Layer 2 of a small transformer language model trained on English Wikipedia (10 layers, counted from 0, width 96).
A neuron's activation on a vector x is ReLU(gate . x) times (in . x), where the dot is the dot product.

Input weights of the MLP neurons that the questions are about. A number n stands for n times 0.0035.
n32 gate: -16 2 10 -1 30 3 -15 -35 5 10 19 37 23 -18 33 18 -18 26 11 -23 17 -59 5 -29 21 4 15 1 19 -21 5 1 13 -9 29 -22 -4 -31 -6 -27 -24 22 47 4 -9 5 -7 -25 -29 -39 -13 25 -34 -9 38 15 -12 31 -22 21 -3 -5 -3 -6 12 25 12 -19 -3 18 -17 34 -8 -37 -4 27 -21 3 -4 -31 10 7 39 -19 19 -37 -15 0 16 22 -1 26 6 -26 -7 4
n46 gate: 5 -8 -26 1 15 -15 26 12 -20 32 -11 -7 11 -32 -5 25 51 1 -17 59 -18 -11 48 -21 -23 29 -13 8 -20 -14 0 -22 10 -21 2 -5 -38 69 16 15 -6 10 -8 4 13 -29 0 4 15 19 -40 26 21 28 6 -29 8 12 19 -5 -46 4 32 -12 -4 17 -1 9 21 21 -41 15 9 24 2 -20 -1 -20 -8 -25 -14 -10 -17 26 36 12 -13 10 -11 -21 5 -57 -19 -5 -11 -66
n57 gate: 57 63 18 1 -14 -28 71 29 1 -18 3 -78 60 -17 33 45 14 15 44 19 -9 -40 5 -45 1 -38 15 9 -39 -30 -8 1 -44 -28 -2 -55 10 43 -64 -23 80 -17 62 40 16 6 36 27 2 -27 -10 -1 51 35 30 31 -31 27 70 48 -7 -16 -52 -71 -8 68 25 -26 -41 -10 -47 -9 -23 50 -41 -52 -13 -55 -49 51 -16 12 54 -9 -12 20 25 -42 0 -62 42 -1 -11 79 12 82
n76 gate: -8 44 14 -8 4 -23 -10 1 38 -29 42 53 7 20 -43 5 12 9 7 30 -10 24 8 6 45 9 -6 3 -9 2 0 25 -11 19 -20 27 -32 34 -37 8 19 29 -22 -2 -20 -9 23 -3 -9 24 12 17 27 -14 4 6 -4 21 2 16 -18 -17 14 2 -46 26 -48 6 27 -27 -22 6 -2 -41 -2 24 -48 45 0 -1 24 -6 24 17 -54 -18 25 21 9 -6 33 -13 -23 -5 -4 -25
n134 gate: -10 0 -35 12 -17 -12 21 6 -43 35 24 12 16 4 3 30 -13 -2 -21 -4 1 1 -5 -14 1 17 -12 -14 -27 9 -19 2 -27 -20 -10 35 -31 4 -29 14 -13 15 -26 2 -6 -23 14 13 4 12 -13 -3 -17 -4 23 1 -12 6 -40 -28 5 -16 -21 -40 -11 -15 25 1 5 -10 -51 -17 12 -8 -34 9 8 9 -39 -47 -7 10 7 -38 -21 39 11 -16 27 10 18 -10 -20 -22 -1 19
n165 gate: 16 25 27 32 4 7 -1 -13 -15 -17 -20 -1 8 -30 3 -28 36 -1 9 12 6 17 -3 22 21 17 -51 32 16 -6 -7 -60 21 44 -9 -18 34 16 16 -20 22 13 10 3 3 8 -1 -44 11 -51 8 -6 11 -7 2 -27 -29 -31 5 -1 22 3 -20 32 -21 24 12 31 45 2 15 18 -18 33 -35 -12 -34 24 4 -11 7 -2 9 -9 29 43 -39 7 -7 0 4 -28 -26 -20 -12 -3
n172 gate: 41 -2 4 4 23 12 32 19 -36 6 2 18 -1 11 15 23 58 17 -42 -1 14 -10 39 -2 4 -17 1 48 -17 18 -15 -6 24 47 20 -12 31 -18 15 -23 -12 10 -12 -3 -28 -21 8 6 -16 -30 -20 26 4 24 -17 -25 11 20 -4 4 2 31 28 26 -42 6 -28 11 52 -33 2 -29 27 -12 -2 -34 -19 -27 16 4 19 -36 7 22 -8 10 22 22 29 -43 14 -11 6 34 34 -2
n182 gate: 1 -31 -5 -51 -22 -4 -16 21 2 55 -7 35 68 -29 23 -6 -45 16 -29 22 12 22 1 -26 52 32 35 61 42 -14 16 -4 -29 -31 35 13 -24 17 17 -40 -5 -28 18 -22 -36 -16 4 15 -2 -1 7 -36 18 28 -1 3 6 23 -8 -13 31 -44 -28 -32 -29 -2 -3 -16 2 -8 -38 4 6 18 -6 19 -21 12 13 -2 1 25 2 -4 -15 21 4 4 4 19 -44 9 25 12 -4 -17
n186 gate: -8 40 20 11 36 -1 33 31 -12 48 6 38 -19 -10 -4 -11 -2 27 42 -16 -3 42 35 -10 -15 56 18 61 -7 18 -21 12 -7 16 5 -40 -15 -3 41 -4 5 -2 4 -10 42 -27 32 12 -7 -49 -3 6 -33 4 -34 -4 34 22 12 37 -22 -3 -24 8 -8 29 -25 7 42 -21 10 13 8 8 17 12 -7 10 -9 -10 1 12 5 4 69 -1 -27 -1 47 -47 -25 -36 7 -7 -6 -10
n200 gate: 17 17 -23 -12 -32 -9 9 12 -19 6 -8 9 -15 -14 22 -61 -41 -5 -66 -1 -1 -19 -4 39 21 -7 0 42 0 7 10 20 -11 3 6 12 -19 -6 17 -29 -28 -1 -9 -12 36 -8 -9 32 13 -19 -49 9 10 -12 33 27 -7 39 3 -28 45 -6 -23 -15 1 0 -27 3 -4 24 19 -27 -37 29 42 5 2 -24 -9 18 10 -10 -13 4 41 -16 13 -15 40 24 -21 19 34 18 -47 14
n229 gate: -34 29 48 -38 19 -39 1 -4 -32 0 -16 -18 14 -36 29 0 -13 34 -6 -34 2 -29 1 -20 -53 36 31 14 -40 -4 -29 18 -33 -16 53 18 1 -8 -10 48 39 -1 -8 -13 14 -11 14 44 35 60 -17 -14 23 -7 -36 -28 -35 41 -32 20 9 -26 -29 -28 7 3 5 31 8 33 27 -26 -5 3 -19 -18 -19 -27 4 -10 -10 13 0 8 5 23 -11 0 -3 7 -12 -21 -18 8 11 -46
n230 gate: 7 22 -8 48 10 -31 -37 -13 -17 4 8 5 12 25 -36 2 41 -31 -18 24 -2 11 66 -19 11 10 -41 21 4 38 0 12 -27 3 4 9 3 5 -10 -37 -51 -38 63 -44 17 21 -13 -9 -31 -27 -17 -14 38 25 -18 -37 6 -3 -34 -31 -11 -35 -16 33 -16 -8 -12 22 -16 20 9 -1 -9 40 -7 42 0 12 -37 -22 -2 -11 11 38 0 -43 -15 -28 18 -11 12 5 23 -58 -41 -4
n32 in: 10 1 8 -4 18 -30 6 3 35 15 -16 -21 20 -15 -3 0 -10 17 -28 3 -1 -15 -11 -15 20 -37 35 1 22 -26 2 -3 -2 -28 -10 -26 14 23 43 -33 46 33 26 49 -11 8 -22 8 16 -18 36 10 -19 26 39 15 4 -1 24 14 -48 -19 26 -10 -1 34 -3 -21 -1 31 -17 0 11 -15 11 -24 6 23 7 -25 32 38 24 -41 -10 -17 -13 -2 5 2 18 16 -23 8 27 -42
n46 in: -27 -20 12 7 12 -2 -6 9 23 -26 -3 -18 -36 -22 27 24 3 -33 28 19 -20 26 1 18 -13 -5 0 -7 22 31 42 32 -34 -59 12 7 -44 -3 -27 -8 11 -2 -27 26 6 -27 -20 10 -6 43 16 -30 -19 3 -28 23 4 -8 -19 -24 13 -7 -14 5 -33 1 -10 4 -9 -27 36 -3 -22 -11 5 -11 -39 -1 0 -24 -20 34 -7 -41 15 1 -40 -50 -6 -45 7 -21 -3 -31 -3 -12
n57 in: 53 44 -15 -35 9 77 46 1 8 -15 95 -71 1 -56 -28 -32 -32 -9 17 17 -16 -8 12 -35 67 -54 23 46 -28 -51 35 -1 0 -34 9 -72 -5 -43 -78 -5 76 -56 56 24 -54 30 73 -51 -1 -28 -20 -33 52 62 45 18 -42 1 67 8 -15 -7 27 -74 14 -12 -39 8 -50 -17 -44 4 -73 83 40 -25 27 -1 -52 44 -61 37 46 27 -81 19 -81 -12 46 -88 48 5 -41 77 9 57
n76 in: -40 -10 -12 6 -6 6 13 -32 5 -29 19 4 31 -1 -10 -62 25 19 6 -24 22 -28 -57 6 -27 -21 10 -9 13 -32 -1 17 -3 -7 -14 14 -27 29 18 9 -8 -8 -7 -4 -15 38 4 -2 28 -38 -18 8 -1 -28 17 -34 49 -30 17 30 -22 28 20 -45 -17 -21 46 -31 -23 2 3 -20 -13 5 22 -8 -51 35 26 -41 -23 -6 13 -11 -29 15 23 21 1 8 -21 26 -21 10 -11 -22
n134 in: -5 12 29 -16 -19 -8 17 -33 32 25 26 6 7 -20 34 17 -30 -1 -15 0 71 -49 13 -29 9 12 31 8 -36 -5 3 -30 35 -7 15 3 22 -22 -18 -23 1 18 -7 3 28 -18 -1 -25 -21 28 -11 -10 36 3 -16 -12 -2 -13 10 7 -3 18 -30 -21 5 -51 -16 -16 32 -28 -29 12 35 2 -6 -30 -5 -26 18 6 -5 7 18 23 -19 -25 -9 19 -1 36 -40 3 -25 -21 -6 6
n165 in: 19 10 -10 21 -13 41 -8 20 -3 31 -8 -14 1 36 42 -22 40 61 14 9 13 -5 -32 46 9 31 11 37 26 -12 2 -48 5 -3 -29 -18 -3 3 -22 10 15 59 36 23 -7 14 22 -1 0 10 13 17 24 0 17 15 -2 -21 15 8 -9 22 -10 18 21 -14 33 9 15 9 -2 -22 -26 23 0 5 11 11 6 -10 9 15 35 -24 15 16 22 21 -22 38 11 -33 -14 37 7 -21
n172 in: 16 10 25 14 11 -3 -28 -37 22 2 -12 -42 -18 11 25 -20 -12 -27 30 -42 22 -38 -27 21 16 -54 -33 4 22 13 27 -42 -1 30 19 19 16 36 32 -26 10 52 13 27 14 21 -12 -17 5 -11 14 -28 -20 4 -33 -18 6 -7 -18 -45 -34 10 -50 31 4 13 5 -7 22 -44 13 3 -5 -4 15 -8 18 -16 -10 -32 20 -2 42 -6 4 45 18 8 66 30 -8 -7 -5 -44 -37 29
n182 in: 25 45 14 -47 -27 -47 -3 9 -8 -33 9 18 16 -10 19 4 1 -13 -16 32 -8 -11 49 -8 -11 -2 -36 -3 6 18 -27 4 4 -8 27 -8 5 -10 8 43 12 21 -27 9 -1 -2 20 -36 12 -46 -18 -14 -2 24 45 -31 40 -18 26 -38 37 -13 -29 27 -1 9 -8 4 43 24 51 8 4 -21 -41 10 18 15 6 18 2 -42 3 32 24 32 20 25 -1 5 1 -19 -22 33 -4 4
n186 in: -19 22 1 -34 -45 -12 45 -41 1 -44 -14 -24 -5 9 55 3 4 -23 35 1 15 3 -41 -13 11 -15 -21 -6 -17 -1 56 -25 58 1 -7 -10 24 -1 1 53 -18 -23 22 4 8 34 -46 27 -24 24 -23 13 -1 34 -7 20 1 -13 4 -7 19 -39 3 -3 -24 11 -57 -10 -35 -24 11 38 20 -45 -10 -3 16 14 -1 -1 3 -5 -4 -17 -24 -18 -21 22 -42 -7 1 12 -12 -25 5 -11
n200 in: 19 9 19 0 -29 22 41 10 -13 1 -30 -15 10 11 8 -1 -55 -19 22 -28 -13 -15 -4 -56 10 -22 30 -26 20 71 0 15 18 25 -6 -28 81 0 13 29 -18 29 14 -1 -11 -20 37 -4 23 15 4 -13 22 8 12 -8 38 3 -18 9 -6 22 -53 8 8 -4 -14 9 18 10 -7 18 -46 -10 -29 -38 19 -30 -22 19 9 3 9 27 -7 7 -3 -13 24 23 -30 -17 -16 37 -6 21
n229 in: -31 56 23 1 41 34 27 21 6 -32 -44 33 -8 -23 -61 4 5 49 -19 -31 -38 -6 10 -25 4 19 15 -19 -13 -19 22 -3 -6 -42 -2 2 24 81 -5 -55 14 10 34 7 28 4 -27 5 -40 2 23 1 -3 -60 -42 28 6 9 14 24 7 -11 7 -12 -7 -24 51 -14 -46 7 41 3 12 -29 34 -25 -28 -6 -14 3 -24 -40 2 -47 -2 -15 -26 0 -3 -10 -35 -28 18 10 30 7
n230 in: 31 -40 -28 12 -4 9 35 20 2 25 -24 6 -26 2 26 -17 -23 -12 24 -35 6 27 11 3 16 0 9 -45 30 -42 11 -7 -11 31 -15 -20 15 -30 16 -25 -31 16 -10 54 -33 -28 -64 -49 22 -8 -8 -25 -55 -27 20 -6 1 45 13 -34 -28 9 22 -23 10 26 11 27 -36 53 7 -24 8 -13 -22 -49 -1 23 -10 -11 -31 38 24 -14 -1 15 11 11 -10 -25 -9 -23 -31 -13 20 -11

Each question shows a token from some text and the vector x that enters the MLP there. A number n stands for n times 0.039.

" dis": -32 -2 -4 -14 -10 11 -19 -3 5 -34 3 -47 -15 1 -24 -2 -22 24 -17 28 26 15 -19 -37 7 12 -7 -38 -19 -3 28 -9 1 -24 -10 -12 -17 8 17 30 -20 -36 -41 -19 -2 -6 39 -35 -11 -7 -45 58 10 21 -18 -14 -5 5 -27 -10 -19 -21 18 -16 21 31 2 -8 -21 0 19 0 26 -40 19 4 17 1 19 31 -38 1 26 -7 -4 15 -19 10 -1 5 -22 -36 2 -1 -2 9
Which two neurons fire most, strongest first? n229, n76

" Jan": 14 -7 -10 35 9 14 34 2 21 -12 -17 -13 -61 -24 1 14 -4 -29 0 -23 5 1 -22 -15 3 2 18 -1 9 5 22 2 40 -42 -47 -17 -25 21 -17 -10 16 -1 -6 -2 25 13 5 -38 14 -28 -43 -17 -32 -30 -13 -21 0 -53 -13 8 -22 4 -9 13 -11 -11 11 -26 -35 33 6 7 1 15 5 -27 -15 11 24 33 -18 -1 10 -44 -8 2 -18 8 22 23 27 -2 19 15 -23 13
Which two neurons fire most, strongest first? n57, n165

"ot": 6 0 11 26 46 -6 -3 15 -8 15 13 -11 -32 -6 -6 -12 -12 23 -44 15 -20 9 -16 -9 -29 0 -20 -22 20 -12 31 -6 15 -5 5 3 32 22 -13 -33 35 -21 -16 35 -32 13 22 -62 -25 -2 -21 -16 -22 -5 15 -18 -26 -25 1 -3 -23 -30 24 4 20 -12 -17 3 -7 13 31 -33 40 2 33 0 31 -10 31 29 19 -9 8 -8 -18 -3 -8 15 -4 15 -10 13 -45 4 -29 -15
Which of these neurons fires most? n165

"asc": 29 1 -4 18 11 -8 11 27 38 -7 -2 -24 -19 34 -24 12 3 10 -46 7 27 35 2 -16 -15 -29 -16 0 -4 -19 -24 -2 13 20 22 -24 9 0 -3 36 36 7 60 43 15 -34 11 -22 12 -7 -38 -9 -12 -8 -20 -18 -3 -4 -31 6 -23 0 0 -6 2 -39 -3 -6 24 2 -6 13 9 -16 -38 13 -4 6 44 2 23 -7 20 13 -43 2 -25 -12 23 -14 13 12 -7 -29 -6 12
Which of these neurons fires most? n172

" k": -31 -22 -28 23 -26 25 -19 -14 0 -19 4 -5 -61 14 26 -2 12 5 -13 19 14 10 -53 -16 27 7 19 -18 -4 -25 3 14 37 2 -39 -5 16 -6 -3 -14 0 -23 -8 -21 -1 -5 -12 -33 2 -24 -30 -5 -17 25 -54 9 -7 -20 -10 0 -18 -23 -5 -15 43 -3 30 10 -39 -9 30 34 -21 14 -21 24 31 9 15 18 -6 -5 -8 -1 -7 -15 -18 24 27 -13 -9 -32 34 7 -31 -4
Which of these neurons fires most? n230

"u": 27 -16 -38 10 1 5 8 9 -17 12 48 -18 -58 2 -6 24 -16 -15 -26 -25 14 -18 -50 8 19 3 -25 -6 -22 24 -12 -16 -2 2 -22 -3 26 -22 22 20 40 19 -8 -24 -28 0 21 -18 -30 12 -4 8 -15 -33 -17 -3 9 12 -29 -16 -37 9 35 -25 -3 -8 13 26 2 -27 42 33 5 0 -5 26 5 9 -14 43 -25 -24 -4 -4 14 -50 -1 -15 16 -20 4 -19 -5 -8 -7 -5
The most active neuron and its activation: n172, at about 0.11

" Year": 6 -15 11 60 2 49 31 -7 4 20 -23 -17 -35 2 -36 7 -33 -23 -15 25 -29 23 20 -15 27 -17 -36 15 6 28 -3 -23 10 -16 -17 -10 -1 -34 -30 23 5 20 13 0 -21 13 2 -12 21 -42 20 25 -5 -13 36 -2 -4 -31 -1 8 27 -10 -7 13 7 -31 -16 -41 13 17 31 18 4 -21 4 -31 -1 -2 29 -19 17 -11 11 -8 -28 36 -11 5 31 8 -16 -3 9 1 -7 -10
Which two neurons fire most, strongest first? n165, n172

" same": 1 -42 8 10 5 -6 -7 1 -9 9 -22 -35 -32 1 19 1 -32 -1 8 25 -19 24 20 -14 25 9 9 -13 6 10 28 -22 -17 36 -10 -23 3 -23 -35 41 -22 -47 -29 4 7 19 10 23 17 -28 -13 8 13 -22 -11 12 9 -43 -37 -20 -9 -19 45 -22 8 -23 -14 -34 -32 -15 21 25 42 2 19 -21 12 2 -1 -1 -7 -5 28 -4 28 -13 8 -23 28 3 -19 -33 15 22 -18 5
Which three neurons fire most, strongest first? n186, n200, n230

"ent": 23 -13 7 -15 2 -15 8 12 0 -13 16 8 -33 28 10 49 -32 -16 -15 21 -22 4 3 -6 21 6 7 2 17 16 -35 -9 -27 -39 4 -25 20 16 -3 30 19 -7 31 6 -23 3 -19 -18 8 -24 -11 -3 -31 -35 -15 -21 -20 19 -80 -28 4 -24 16 6 -6 -6 11 -13 21 -38 16 30 26 -7 49 -15 3 -11 18 37 -9 -17 24 -7 16 -15 -9 16 24 -17 1 6 -9 -6 36 -14
The most active neuron and its activation: n172, at about 0.19

"ort": -6 19 9 20 7 -17 -11 20 6 5 10 0 -40 33 -14 13 40 -33 -36 33 5 36 17 37 -26 15 -11 9 36 -30 -25 -18 -5 -23 -30 -49 4 -6 -17 -3 -12 8 -12 12 -14 -20 16 -13 12 -28 -42 -20 -21 3 -42 -19 -5 -19 20 -31 12 -15 34 -18 11 -8 9 10 -8 28 17 -9 -7 -16 42 -17 28 9 12 -16 3 20 5 -15 -32 -22 -15 -16 9 28 -3 23 -15 -2 16 -24
Which of these neurons fires most? n230

"ident": 41 -13 -6 33 -35 -13 2 45 -8 18 -6 10 -30 19 -1 26 -10 -40 -19 18 10 10 29 27 24 -16 17 -19 -12 -9 8 -19 15 3 -36 -14 9 34 -4 -2 -16 10 30 -25 -15 -11 16 13 -23 -28 0 0 -36 -20 7 -15 21 2 -18 -35 -16 14 1 -23 10 -1 45 9 -10 8 -3 11 22 3 38 -44 2 2 45 -18 -2 16 22 -7 -42 22 -19 -6 39 0 -8 5 -24 -12 -18 -1
Which three neurons fire most, strongest first? n230, n172, n134

"stitut": -6 14 -9 8 -15 -20 -38 20 1 6 -17 9 -24 1 -28 36 1 -22 -2 25 -11 15 15 -21 -48 -25 -43 -14 50 6 -34 -16 9 -31 -26 -4 12 -44 -5 12 22 -8 37 14 -10 -4 19 -10 8 18 -31 -13 -47 15 -43 6 -1 -10 -25 18 -4 -2 -10 3 29 22 -35 3 -23 1 -2 -1 30 -22 20 5 -23 19 39 11 16 13 0 -21 -36 17 -3 -21 0 -4 -33 -18 -19 -25 -8 25
The most active neuron and its activation: n230, at about 0.11

"uff": 24 -8 -16 41 27 -2 22 -6 -5 34 -12 -13 -27 -9 -18 -2 -42 -26 -41 25 19 17 -26 5 29 35 -13 -47 50 -5 23 -14 11 20 -8 40 20 5 -6 22 -12 17 35 -14 -31 -21 6 -18 -20 -38 3 -14 0 -26 -41 1 12 -3 -6 15 0 -23 23 -18 2 19 12 -2 7 10 22 -5 2 36 11 -14 6 -9 11 -5 9 23 30 -24 -25 8 -27 -8 -4 3 -6 15 3 6 -27 20
Which of these neurons fires most? n230

"ou": 1 0 -22 8 -24 22 -38 23 25 -16 13 -47 -9 -28 -8 3 4 6 -29 16 6 3 -17 5 -65 12 -8 -24 -14 40 40 -4 -18 -17 12 5 -22 -4 7 5 25 -7 -42 -4 -4 -5 34 -18 -15 7 10 8 -58 -11 -25 -31 7 -13 -27 -12 -3 -20 12 -12 34 -25 -20 -13 8 33 26 7 6 -2 -14 -10 19 4 -16 34 -21 -16 15 6 -11 -29 -12 -6 -35 5 1 -27 34 -25 7 37
Which of these neurons fires most? n229

" 1984": 15 6 -13 45 -1 16 10 -9 7 -25 10 -10 -33 24 -31 -14 -46 -19 10 30 15 20 22 -22 2 23 11 44 33 13 -13 0 14 7 -48 20 34 -37 -3 46 -16 -11 -1 1 -9 -15 16 -7 5 -19 -24 -15 -5 -31 -15 9 -20 -30 0 25 -1 6 -12 -3 47 -29 -27 -35 -18 0 14 38 2 -11 12 4 9 49 32 -2 1 3 -5 -9 1 -1 7 -14 13 1 -45 -35 -6 15 -11 0
Which of these neurons fires most? n186

" following": -1 2 -2 18 -34 12 4 8 -26 8 -27 -33 -49 21 7 19 -25 -24 7 30 -22 9 12 -10 6 -1 10 -10 -32 24 29 -16 -17 45 -1 -17 -9 -51 -36 36 -21 -25 -13 14 12 15 9 15 18 -39 24 -3 9 -7 40 12 9 -52 -26 8 -14 -6 18 -2 18 -28 -9 -45 -14 -16 -2 13 4 -17 -1 3 13 14 -1 14 -15 27 42 17 -5 -3 9 -22 3 33 -32 -21 3 -7 -16 -28
Which of these neurons fires most? n134

" l": -19 -31 -38 -14 -27 -6 9 -2 29 -10 -3 -34 -39 28 -30 -20 6 -15 -6 16 -14 27 -43 -13 5 18 13 3 18 -50 -8 -8 32 -3 -7 -33 -3 -10 -1 9 -6 -4 5 1 -48 3 -12 -13 10 -13 -38 17 20 16 -20 11 -47 -37 -10 12 -7 19 6 16 10 31 8 -18 12 -22 30 26 5 25 -20 34 35 9 29 0 -31 4 -10 19 -5 -13 -22 16 13 21 -40 -6 5 -13 -24 10
Which of these neurons fires most? n165

"On": 11 -4 -24 5 -6 7 23 12 -22 -2 -9 -4 -2 -4 22 -17 -12 -46 5 23 10 3 12 -1 23 35 8 -31 -6 14 41 -23 16 -7 -11 10 -23 -12 -31 3 -4 -8 -33 2 -38 2 -4 -41 5 -22 5 28 -21 -26 20 10 23 -34 -27 -28 -4 -46 5 12 22 -21 -6 -38 -9 -9 12 29 -2 -4 -12 -30 -17 22 20 17 3 -7 57 26 9 38 26 5 9 29 -11 -25 15 -9 -6 -23
Which three neurons fire most, strongest first? n182, n134, n165

"old": 15 13 -9 -8 0 -1 49 1 20 12 11 -19 -34 -5 -18 10 20 -11 -26 1 10 28 -10 -11 1 33 16 -16 43 -10 24 -20 -21 5 -20 11 -17 -20 -28 26 11 -22 -18 -10 -4 13 -13 -22 33 -28 24 9 -28 -7 11 28 11 -36 -21 28 -3 -28 -3 -21 36 -20 -2 13 -2 8 15 43 34 -2 -4 -22 -31 -2 -13 0 -5 3 8 7 3 27 -24 13 -8 54 -52 -9 32 -14 24 7
Which three neurons fire most, strongest first? n134, n186, n165

":": -24 5 -7 -10 -4 14 -16 -25 27 -21 5 -42 -58 15 -31 7 -48 -2 -10 33 32 -21 9 -10 21 -14 -4 0 28 -33 -19 0 30 7 -11 -30 30 -18 -10 5 26 57 -19 -30 5 -3 -14 -16 -22 -9 -53 7 -13 -12 13 21 34 -20 3 21 9 5 -11 13 11 14 14 -42 1 -19 -9 -10 -4 3 -1 -4 13 1 -12 -2 -54 -14 -5 2 18 -2 20 -10 -25 18 -35 -18 -8 -4 -14 -31
Which of these neurons fires most? n200

"ed": -16 -1 -15 6 20 -36 12 18 3 -25 20 -1 -61 3 6 18 -3 -9 -31 17 -35 28 -15 22 10 -11 -7 24 26 -10 -32 -23 -27 -20 -45 4 23 16 -2 -27 -29 -15 -4 27 -3 -3 -10 -35 -27 -20 -14 2 -19 5 -46 11 26 -31 21 32 -14 -4 38 -5 21 -21 -8 -13 5 -12 18 -11 29 8 18 7 -1 -19 24 4 -30 42 -2 22 9 -7 -30 6 7 30 -37 8 -6 -7 -14 -7
The most active neuron and its activation: n230, at about 0.12

"\n": -15 3 -23 -21 3 45 5 39 -22 -51 -33 -11 -1 12 -32 -20 -2 -33 -9 10 14 -24 -5 -14 14 -12 14 15 -15 -5 15 2 15 -12 -55 1 16 -11 -48 2 27 -20 -20 -24 8 -32 22 -2 -19 -1 -38 1 -15 -35 8 -7 21 -1 -11 -2 -15 7 -31 -8 4 42 -1 -26 -21 -25 36 27 23 -3 -5 12 18 11 5 13 -8 -12 -31 -1 12 7 19 23 -6 18 -10 -25 -34 -15 11 -18
Which of these neurons fires most? n76

" 4": -3 25 -14 14 7 44 2 -13 2 9 21 17 -42 18 -21 -17 -46 11 13 -13 7 -6 -21 24 2 17 20 23 -12 -16 -18 -5 9 4 -8 11 -6 12 15 50 19 19 7 7 -10 6 15 -6 5 -20 -43 -7 -39 -1 -4 -34 -4 -25 -24 -35 -8 12 0 6 18 4 24 -28 -21 -11 12 80 -18 17 1 17 25 2 -7 24 -4 6 8 13 26 3 -17 -12 -28 22 -30 -7 7 15 -38 -26
Which two neurons fire most, strongest first? n165, n200

"pl": 21 2 -7 -18 -31 -5 11 29 23 -3 -8 -31 -37 24 -20 -10 -11 27 -19 -16 17 5 -22 21 10 7 -20 -8 -20 -3 -15 -8 11 9 -28 -3 -20 -7 9 -12 -43 -10 25 27 -10 26 14 -25 18 3 -31 22 -15 -32 -17 18 3 -3 -43 -5 -25 -9 31 -11 16 -31 9 -21 16 33 30 15 -28 -5 -36 1 52 -3 41 7 18 3 21 7 -19 15 -43 -6 4 3 -28 -8 5 -30 13 47
The most active neuron and its activation: n200, at about 0.13

"An": -9 -42 0 -12 19 13 4 -2 -19 3 14 -27 -55 -22 6 21 8 -17 1 -14 3 11 -23 -32 -7 -2 14 -14 -35 9 40 -1 16 -22 -7 25 -30 22 -28 54 33 1 1 -39 -31 -30 -21 -21 20 -1 -22 20 -45 5 -18 18 29 -24 -48 -8 -22 2 -1 15 -2 -1 -2 -54 -19 31 3 7 34 23 -8 -18 0 -3 3 19 -13 2 11 7 10 29 16 17 28 -3 39 -6 -7 4 -26 -12
Which of these neurons fires most? n46

" the": -22 -3 17 -30 15 -1 9 25 -52 -13 14 -8 -49 9 -20 8 -1 8 9 3 1 28 7 -13 -7 0 12 -27 13 6 2 0 12 -19 -11 1 11 4 -27 32 54 -7 -6 15 -6 -11 -7 -2 -11 -19 -37 12 -1 1 -13 9 36 -42 -26 7 -25 0 0 2 10 44 -14 -16 5 -1 12 14 9 9 -3 14 23 36 -1 -11 -13 -2 30 5 53 9 35 -32 26 21 5 6 -15 29 -37 49
Which of these neurons fires most? n57

"C": 8 -5 -12 19 2 26 -24 23 16 22 5 -16 -25 -41 -46 -16 16 -15 -34 -21 17 27 -4 -14 -22 -1 -32 -3 2 -11 48 13 45 -16 6 -12 44 -27 5 -8 14 1 5 37 -30 -4 30 -36 50 6 -14 -13 -3 -13 36 5 0 -24 -21 13 14 -25 25 -7 16 -38 13 -26 -34 11 8 -7 -2 -23 17 -38 15 10 21 24 3 1 -11 14 9 4 14 2 -21 -5 -16 -13 -35 8 -4 -25
Which of these neurons fires most? n165

"o": 14 -4 -42 19 15 21 0 28 52 -2 35 -5 -29 31 -2 5 -4 -42 -20 -6 -10 -14 -8 4 -33 6 5 -8 14 -15 -2 -20 -3 -4 -9 2 0 -24 -5 5 46 25 -3 8 -11 4 24 -36 -30 8 -14 -55 -18 -24 37 0 -23 8 -11 -18 -56 1 -14 0 17 26 7 22 13 9 35 34 25 22 26 41 13 6 4 12 -29 -1 12 -12 35 -10 -8 9 9 21 -22 16 1 2 -31 -14
The most active neuron and its activation: n32, at about 0.11

"ions": -24 -1 -23 33 11 16 -10 18 25 -11 8 -4 -51 3 23 37 -58 -8 -2 13 -10 -11 13 -1 -9 9 -31 -23 41 -7 -18 -11 -2 -24 -48 -3 36 0 -17 20 -6 21 26 -28 -37 19 44 -37 8 -2 -36 -32 -22 17 -15 -4 23 -27 8 43 -22 -20 28 40 8 -5 7 -17 9 -14 10 -18 0 3 38 -7 -22 8 9 -10 -16 11 -12 7 -14 16 22 0 -7 2 -14 -2 -16 7 -29 -8
Which of these neurons fires most? n76

" Se": -9 -14 -35 4 0 28 -8 32 12 -36 8 -11 -31 22 -16 -3 -31 9 8 -12 5 1 -27 -19 -40 11 21 -31 21 -23 17 5 27 -6 11 5 -36 18 7 -7 28 24 20 2 9 18 23 -60 -44 20 -26 3 -36 11 25 -5 22 -25 -2 -4 -17 -6 6 40 10 -8 21 -15 -31 7 -2 27 9 -9 -15 -3 5 23 47 5 -8 -2 2 23 1 -25 -45 -19 23 -7 6 7 16 -16 -34 -7
The most active neuron and its activation: n32, at about 0.25

"r": -1 21 -8 5 18 -24 -9 25 38 17 11 -47 -23 14 -30 -5 -11 -15 -28 -34 15 -23 -7 24 13 -8 -24 3 -2 -2 14 4 13 -47 -62 20 -13 -15 2 12 16 -24 26 18 23 16 32 -13 11 8 7 19 -42 2 3 -21 -28 -13 10 1 -56 -6 -38 -2 30 -9 0 24 6 10 36 2 13 4 1 9 15 -9 -19 -8 -33 10 32 4 25 -15 -34 9 -2 -13 -22 -3 20 22 -16 22
The most active neuron and its activation: n57, at about 1.2

" v": -6 1 -6 11 14 0 -5 -14 32 -18 -1 23 -14 -3 13 -7 19 -10 0 0 10 49 -10 -4 18 30 -3 -37 -9 -29 1 -14 47 -32 -39 -48 16 9 -35 33 12 -8 -14 22 6 10 1 -28 11 -32 -39 -3 8 0 -16 4 13 -23 -33 4 -36 13 33 -1 20 -11 -2 -6 -6 0 9 44 -8 47 -18 20 41 -23 31 8 -18 12 7 9 17 4 -27 20 28 23 -20 -16 -2 2 -2 13
Which of these neurons fires most? n165

" |": -48 9 12 8 8 11 12 -8 31 -22 -20 -10 5 25 -23 8 -35 -3 -29 61 16 0 -25 -5 6 -26 -3 8 17 -3 6 -7 0 23 -32 24 33 -9 -1 -3 3 8 -6 0 11 20 24 -41 -25 5 -9 -35 -10 4 -16 0 20 -8 -34 -10 2 14 -17 -13 22 9 -21 -51 28 7 16 17 17 8 13 23 0 -24 0 22 -28 39 28 7 27 -10 9 -5 1 17 3 2 65 15 -28 -2
The most active neuron and its activation: n200, at about 0.42

"port": -1 -4 -40 32 -36 -8 9 25 21 24 2 1 -14 -23 -13 16 -7 -4 -24 23 5 15 1 9 0 -11 -19 -26 29 10 15 -35 21 -3 -33 -4 50 -38 -7 -1 -12 -33 23 22 -26 8 26 -27 35 11 -45 -9 -14 1 20 12 31 -9 -23 34 1 -32 35 25 6 9 -3 -14 -27 -8 11 -8 -8 -40 26 1 13 25 24 4 32 12 11 11 -15 21 -23 -14 -18 32 -44 19 -10 8 -7 -8
The most active neuron and its activation: n32, at about 0.042